Layer 8 of a small transformer language model trained on English Wikipedia (11 layers, counted from 0, width 64). Numbers have three digits each and are written without spaces.
A neuron's activation on a vector x is SiLU(gate . x) times (in . x), where the dot is the dot product.

Input weights of the MLP neurons that the questions are about. A number n stands for (n - 500) times 0.0018.
n1 gate: 430341349327550600529212371235487471442379359526601610646641685405753591449497659424480587665577451554514518426435648495469575386525397559637406610253479644337529527328402290450484398332605235
n7 gate: 626396387596417209539464404313432575656442504568599671693282500442226541216286508408788346655477497337402486700560390422440461609378643738598358572533539478577472590554510558407487461455380449
n13 gate: 432420585551588288568487489366494488643567444466745601663424401257330345339409372396559612486530452399384518590415497589612558484310604778720599380284702408344365686500244408376535381554725406
n18 gate: 618443484564453631550460269398454378426434520561489366661531517324682581423400523160513497711205465556400176200400499222356553396472538527601729590539589438438588440485427513410359395390425621
n19 gate: 590301418344605484535517506255679407534406669470702620658450462537522531472342483434434580537550545722704567435373078530507561694475729583792525433416491496487476247510300562684520527439608415
n30 gate: 301415454546255456415563406677202563554424609754546654433536720418456556458390524618536669588329476764360592529314554767448646370682455466667592372371268679438665468557523562345471495438575673
n32 gate: 508691490231684350419487345428598616635190678640623586623169387585347453442628904359608611499737441628165614276492384556532619565460450528608432625486548707431864453648194253475596443474358289
n34 gate: 395584451643461398421579440557459336739483482501378447450374356514597398566720580518663591713737448652524514719547607368597828379645524484463581453428529711485408457562390351512457620629633499
n35 gate: 605675631539415387459420389598514685413390566233702464548634484426269466490357678447490352400433473501415501424627271419464925660617505554564654393393478547443566670253326428564202407535669562
n47 gate: 545467292420543778467285237337594594836316608450716416634483428364468477569585540239491643436608530419667376616429586755400361522336597594451429669512466527419580389769313483535450629285642505
n50 gate: 329743272472563363461404344354481387609439472560614397448200427435384541293697564414635730569346547683301539308366336397490567205251370685598628499274361533272475513481139485305663318484812506
n54 gate: 372536453543672412397348379314515424774531508792534555478478419217488638340476634472851416640597340438342531429510200622658544370309423804669675207626368376342378370456105691098649604220680511
n56 gate: 370571507390379568495492346653493428532481636771523551529419535409262518399471459514542548833417495630613541592702428442603825467176601750575558399414419552195961518238388611371387486434382400
n68 gate: 581646318576429325607318563571520495425425390507461476647325521508439512606622615734527549555668468587519557564340303569620216459369527529447351359448586707530445393702482492444381423508368359
n74 gate: 660533336443800474467361644569633503625399248470544321458464604490589360604472511631653496496745427737795781515605418775353423430467455846541449511562507607337633485667425335487421636500418507
n90 gate: 739422317382782374416493617368557646553394411403551483605563459564491256425610627471465697423500412312452622271302572681440468447553432286473575395450231590399492514377561436448272383319597342
n94 gate: 587548438518621444473445380504550406676441218338554570551566573357752490392313508519583567520516255877541834525558586536405405456598530558568575435441474534474522618662493358557389620578586576
n103 gate: 273492505296675431272065318317488427416467688552417629355340498550542900717645598426807662685696339419334436182567459827448567311550498677867623646556686429545469422431548639360721449577640592
n107 gate: 488579569377481401570494470487385759288459571397557427431557503580486403451505469424512550362587659579487448547416386419507671386580453475503366528383588576647434423590551554565612467631661611
n108 gate: 197401650479328491500561481496258476511534732587695498544350460465571760683564322530560540510540524697249508483626407387780650489655513714624520397502553324380480400559362447689455583525646536
n114 gate: 470656477610307565493600346353426419473473590501625443244512592265664334514413640765579460638398713627455689589491493566501338364296193557486364580458457797587321492521524671650479647541468398
n127 gate: 319559565638474452488585534754439330646427507550571670418310439623737578362562241599827571766815431588368476315220414432556720515397437622490644247312199583338481660462452485313160493410591373
n135 gate: 712505631590520426319319658687656415528349609526598466701456219600395745508614543295574424714638510581213536629517482244384593540378589611491549467636377450401382533519536410636609494620555459
n138 gate: 518763798346702341597350406670367373666305607717498224441266472307613571602515394578487687527564280588428429529481394387557390297448516691412199638410438903199268651362476396609308605588521663
n140 gate: 392520481275487339280310429478506469619336530519412205803565576398398725413347605426454291381286676515774430606487570522662378460157497574475476591383593457458475550382584524428656463511491571
n150 gate: 545321549364646309546461576498460517361471533364519415498525577652643389542470388490667570550396426324381688438467477494418636568494375344629404542615593704616450676528550412720558322534388497
n152 gate: 465518533361621139602358562321744447430424492508695639477478628610479495268584748419566605314721636595545470503391350385736456646563428536782360536356539689461512518543394288650665526535636203
n154 gate: 461504533554696476500109595480625517409491387361526462658388533379654392266689338406418627636451376447206382571428527431431508426450178760546674459679447420279505670552476522258535322530583380
n158 gate: 397570720549460292483285374444382377467439392413802794529375486571394392342415515311719526669589522380582565600574527438632456564485257489518344309283301453443690665308367450440598466626431574
n169 gate: 336854471361433607482490441514641266266429735635565691746539274589478446503628421458562716509588336748141555633566715609510517339596344411536545475393302501351435652415382437661512395495627467
n172 gate: 391577655303737368539557776320930662623220535587352632340421377490455455432558522358525448431307412520643522382134257523437354579275525503504457398260644676603357614345616492394639571512476427
n177 gate: 686286669601608637563436427614440395571386549404569591488502698653480340476305515265555592806272463407500376533460490603370611259449417531554446548302446341378660488225503445509711338590423337
n1 in: 194638682308536374474552573497341658513525475517366765321524630729592680165404446559500572401557586418547418530397308508818320373585472436614427451265551755618348457417470563543572242291548514
n7 in: 521232432416706393567302463226488709699575502455355527339536721516527561723286451484551681470444500178330774665780644697563629412735581539582525422486422396567548463553510529308246445467371516
n13 in: 530334671595622682413406717610604440544637419519458335575635512467500573652374354332366663457484364398548616517448589598590664411558559413599532374549510341284521702503426481341377467616389237
n18 in: 487510413347369322248621491424347529424443408505560517673625438430363304468667484414439774498493372579317235509537461283418495494461527412445509313617623672453541330581423439412508513566416618
n19 in: 449421422613212493514503601445600408498499437686606450521486751568200937352564610537410492389500649596740378434484583587451534628514709626566457630464268242384440433517563672716457596622421608
n30 in: 542418439575615346523679553565488527522446251593526791231479558514688482378499550526502463521206519685318575557357617558502389515619478584522620359357255430491384600489577369403321612623484414
n32 in: 606506572343438451571448568356567477740570576624369570674500225548470465635606694327489611591841502595351545143621641647646586468463507385354435800509534613393652420907383333616600738392358460
n34 in: 377607433536649475519465567645469394701522410422556564135501311680527428450776438486437651435646571696457328701611404390576510477546711401525545482442539621546472561516396389578555538506683415
n35 in: 558313423493576465516480582704443639575477742519573478393575710484456679426685484349411610442407522556346309339411223653619394526390537561523492412407606413429377299497619614422611805477520443
n47 in: 324252438505664547330410517444503513605403411231569544471596546478500384521639604360380512374654299513631233441373390486505450638314748375436483445345571643418532400400417228582475519565445688
n50 in: 264670412450471674476469396629426116423690420373390358490637576516428739620639650611562571635376408674194407296567675322726609089524377500419598618456185193279597491536484544347575161420424680
n54 in: 320682539593296313466390763638510508483598626648532561658490507278463679192631404679655324648392609300576478568483511319651599386447462614745447296360538659536272723286618911466565478559495741
n56 in: 343484516454275506471499262527576414360603440440670490642472476402303481373521226676484620592558606724735507685619556320444478574669355723446589481411318342215496434560548426594376732490641489
n68 in: 447563524344485728357478355473753526564458513392500492577547453454506390701589696645418555628698484437611565546519616356588446372355437529648479486527663503396576450565496614388603672576479345
n74 in: 406581217366374500384369456406332722428432667478441620280452238538245466523691439520363558539482511504437432632440238559489598737503326188563382533454526421639477407418612721427621639537563431
n90 in: 422602521620563629349413513360517287572671567651532558518356259473378237493613382296605672607503456537397576576588538481675411364163486494486455274600475338425362499519442357455208375245470586
n94 in: 480507574354486193439520549338527415604567515620431549557585703517520563604387696654556575496743535457522530538364256302739592607554499508479456613512508784460413397429573463386384564602723298
n103 in: 649184488306825438397532595525746442687479476510624416535373529262487560713441702436562517511918440546569284616561367647447443626221782584554479480695762499485439203419557230376661571560698499
n107 in: 409581569393610574539460555555444628327439534472501464416413437620536419430437442417540499375628598616518414549358392492650526379606466521485336474437666652594499435527583643512607493642536492
n108 in: 202537486305413393505576688520547488301498524490450451732469635484610318441392379423365660401874334447564538517402262403743675495536613382506488459327408450570521329256492544589454537453514406
n114 in: 602426545615434514455617454324329629488456511644476190378595478513393755551617422537466440399435477463312408522522267350521466396466680594710350613517428873461427476531465781509600509744407535
n127 in: 330385565752428543429549715610247470444380652780676497708722647753670486464394364803415407549643447505464680493714374515489376393434787487507570343491370416605051452471292683460427419544560495
n135 in: 485425544718414563478386468865379313434638499592580568598432354558610403538602307473543509617513486554220741442554542502461416577564506473448550255346326509428498601505543295558465400562502465
n138 in: 427389558323390695720626444606559671512587479573587435458748641561487596455705539454458387422353781486460300453364453607648457375519449650430414883650647449329329384525446642552562611228632669
n140 in: 615436582447534414462546527585386495568450420445663443612632517658670462524421399566575404561370452449728545383767660556463368440702582371577691374491266473626499583343350646475784562436595620
n150 in: 371513512560500446426530486353428449485573551491428519539547572431667587427405548491452536536649328350486652364313601533592781574773408483650642651528477504437340776332551515601559375511419363
n152 in: 386494540387498420660547529565462474487495443353432387433626717608593448277685746375500823529497625614570189535479491465503256505555295398599366578554730602489407525545506526553561725549596466
n154 in: 476409435531436506701457473619389476485628587636415339586531674420679578351618495465487704553494667341274362609590450472570481512514380627536519627684489588322364593664566595402402378541500316
n158 in: 705418276456653397705645336439699449509520558537453404393496560411640620555417513593606317671259459523283549388264425521519712393716559582769747576486477584510437449690582500454290226446649448
n169 in: 579542536551397648365428693506428749419387623456580445556472425600674619715583495434509383320479220622398472606646394489448362389710591434564527824307696505640650579423684671447623539195587744
n172 in: 332620596267562566422409446318605684696707631538607378718577367547477735641724602301459583034544597596655456334538425507613474540456654541548368425453545411483514538649488433578467645452656557
n177 in: 478405570381558597526449562549575548479496571409548542582465494433491313568362661399413717504277356533515167622603453584532646355568539428780414303354574466477427406275379490551488377633498559

Each question shows a token from some text and the vector x that enters the MLP there. A number n stands for (n - 500) times 0.012.

" People": 480404572502330494434543623646587624459686392299480408541500548471521503486525573417244499483560425611452540460485391569510479521642452531417531515620492374463522601525533465503633556500509491
The most active neuron and its activation: n35, at about 2.1

"RC": 504353599506498451506563536520536554388668531383556476520566522446576419533505577514174399511491565481524486533631534446522490621521529524526378458489458336493548501702523418478500456475438498
Which neuron lights up most? n1

" a": 466428519414479503495493549570524477565836608470429476508502524428506632552514434508435518512495383582599522401597568651476657420518396486495537503515557464479463468600506533502482540489521448
Which two neurons fire most, strongest first? n103, n56

" ": 504507456572531482506481535534480501429631389531293582590504548526534457503499355559554528386505469576438546502489603389452455573408511468367440593448365422542486601498747563472564573534471518
Which neuron lights up most? n177

",": 443409502586470523555510518579501446483840523412519582490449561514533616518528368518478475473501514479543576484456467440460614453510522494416593434460388442516404688584427529509413503540446456
The most active neuron and its activation: n127, at about 13

"el": 534515582498426529573447610524496552399444465555496505550499508564450622444455434455070560511502465412592454543473577514479496503509512513368466498524566541459524503438517513579567598443373542
Which neuron lights up most? n138

" and": 360452523449514514548491521457583384470832502397520396525427576477469528477459477492379410565472405550424567389591580479606528492446516463417528448453514550416591569554489550440521521484490469
Which three neurons fire most, strongest first? n50, n56, n13

" the": 453564507492538589462466470496538469425891445465510562565460418498515574528542445537478479484470437546451578508579571533510456432484516487549439507586583433500488564546472571399498520471491538
Which three neurons fire most, strongest first? n169, n54, n13

" Est": 490381580456463481386532485575563523518402463353454394422428490527460363665564366444240464507537439497607496511574510341465522574517549469259497627480653393531441508476512593423511451543408542
Which neuron lights up most? n158

"1": 579556423550443470649505542533440550496734515476405406495518565495485517589494521528513432605455586606494389510536532530483449525487473474493382527542487485635421371706704543513519543430481460
The most active neuron and its activation: n114, at about 2.2

" |": 542406522447468504571486533418464473490838658455525507469545494567512481603503505416505539401587606407472548395480573512448545532534485416456542497598632483494459476537527508561522594651534547
Which three neurons fire most, strongest first? n150, n103, n107

"l": 487542567514471552518534481501441585507658471386466566619609508517457524568469424465049469448518500545500421565491465486507542542519528542462427529461447531449534523485486480525555500501525505
Which neuron lights up most? n158

"bo": 526478495584343569416385585523502493484551497455476609485492305516608426630490490622290451533541379595548649521543538667439431557405467521515540566564608577516486567408537630520711671545410429
Which neuron lights up most? n74

" in": 369472502538565535556530591621351446469801512569407457522487386454533620584512393523541539559513538544539542563428506423512514611496491576500443509488433407532518649424490625501516464461484630
Which two neurons fire most, strongest first? n127, n56

"P": 493375661497367406491460589418476527413540460355504426432557520555539497673463468499205403458476606622527455623532464464524362651550553499424453430532583395575455457648540477530466408598541526
Which three neurons fire most, strongest first? n107, n19, n158

" to": 360513484517484528481528513625454467501832494507412457384521543481502586500506492575469617580417501535384532466564582471492490450512516662446521637433497450504460572521496532450599494517556552
Which neuron lights up most? n50

" independent": 484550512504477533424446516578560518498872396455533424548565478419507431515476522471392431531539408482498487574565555541449519485418468585487473507570587433469506536511545419463459558524510456
Which neuron lights up most? n13

"2": 605465457578508398612545574573474420399666610381509478444374505535495435494500395571496455478439541375375710630411537300402434524540541539478471563599559325469436495671549545574621571422434484
Which neuron lights up most? n135

"ub": 521429568502527523493480476533486571493503433483495479568435572573431477516521496454022463448590470477579437498427578425439521495506513514465391517455450468481455490500558532530550527452408431
Which two neurons fire most, strongest first? n47, n158

"5": 671424516576543474613477505529483555568844630547442534521517424516546501538502546486437497416570514381540551541585440492423484562502564468463538465480519523528483566552579478474404538567477442
Which neuron lights up most? n7

" position": 660489550487476488479534560544511454478828418430470534539552446478525518493445521512337384497574372472450537518468541497463521451431474450442564535555470447347478470497508516487502561570570603
Which two neurons fire most, strongest first? n135, n1

"ress": 583381462441379548494554546534449524463581412461525469462685538561488616473525483517089484456353444526503544528455584460507585488610532496512426575513518499431491531503467546509527528614520443
Which neuron lights up most? n30

"cat": 590456464521523514473567465363438587427660643503487417542512524513528544670529332469181541412475512585571439527421580484383521488565670446464511390510504409481495426526554559523433473523483538
Which neuron lights up most? n19

"ár": 496456567464478488491414568569552568415452528484455463553437551647385467572509452430110518554536553457400490511388537523487419563546491427391508545587515520558562487493552387521651537455408559
Which neuron lights up most? n32

"\n": 342422526546445506440448447603485499466785567564461568476550557422518534571458520468628464533453388524514548608487491539466546643468487314515523494487433436582560553574425472564428382457552519
Which neuron lights up most? n150

" (": 436496548546558529480501538460580584459741489465437516489484510557564524486580517561449423434579532379425551467467535516511376637462483185472454543516544515557408494421612507369525434425557460
Which three neurons fire most, strongest first? n172, n150, n90

".": 545361602531589479548522485498495402540816532286492587604433442548569443541412531471489646496439500513492542589498461401478558433613517342594527535522485557487505577490505495526540589524454498
Which neuron lights up most? n177

"SC": 589449576520444398520418597470526487425621491408524539514566519423471537603531516497142436439445506460553566482641539477508548624537413466441370507553630413496551504686532424527514458499557487
Which neuron lights up most? n1

" of": 407536493546516485557503471514522468447874492492464559476481463444502574545519482595449543616550507455463489579471637454541475535528513602448503610529500516510531653560496530466420529519487541
Which two neurons fire most, strongest first? n154, n56

" Comm": 579445578526543521466450654630529582547540309513403508576487629524348429471650445547325427502603462523564624545573483617452461487519626540472459564509706619465513489456446546504575586560295429
Which neuron lights up most? n68

" His": 463436611515433540429412579485450411479788595505424482621539508472403669684452552618532464618460487555478570554527509665465412472631457474453556530513592483510495647498483534551511554470541450
The most active neuron and its activation: n169, at about 4.1

" he": 388419482525336544515639487647514270440665633413537475501548610570551507579483483595431439517512380470553525462713568547425525446540474453436502528409328428627564601423528619436572541548485595
Which two neurons fire most, strongest first? n169, n56

"8": 544319535630461505689452583599469535554743444453561474579539435508613554431500365531457591514548498380508576421560539529440603487564521443483532477458423499528478678562442497434429626611453551
Which neuron lights up most? n127

")": 514530537395446360603534522516567436472793521367520477519529546499557455541446507543434573446583539420458581586423489477403354592532574322541522401617537441527550398548486506574485574463527500
The most active neuron and its activation: n152, at about 2.8

" Ag": 476553595404529599451417503579464414530457507540482359362536592523429484511498416412143575389460542520504625567551530477582495534566448410440493554380547496456540503427521582585566618528414627
Which two neurons fire most, strongest first? n138, n107

"ity": 538486542537546418444562454447565534495794477475479459543524454510553448495434487476180476472561428431496482517427628479499433474549554465489594451480512484444410544515533436451502554520499486
Which neuron lights up most? n13

"ar": 512444583499464514529550424532567568450565522491496466609546536598509554510429482439039479515474550461412467542442609517469466602530555526550522504488556494442529490462520471472521592461420514
The most active neuron and its activation: n90, at about 0.7

" resulted": 537394630507462506459431446536487346500783565532402384447470482460572459584380482555504501600403481416557536595624503503427421414517448555467500522582511378417362456412521514521503452645563557
Which neuron lights up most? n177

" Yes": 478434569683461444509570506489462441553747307466494566411651556526518576571527635587304450406548532562568590557532459410579349499511518509450383479491546444551448458506507568564477458548481525
Which neuron lights up most? n114

"Economy": 496495561571537435452549555521556540397729417384510411622519511463479411499534495503243512324524393454536538532434434405506449529571508485406451580421477349565377546615455481453552585536550459
Which neuron lights up most? n13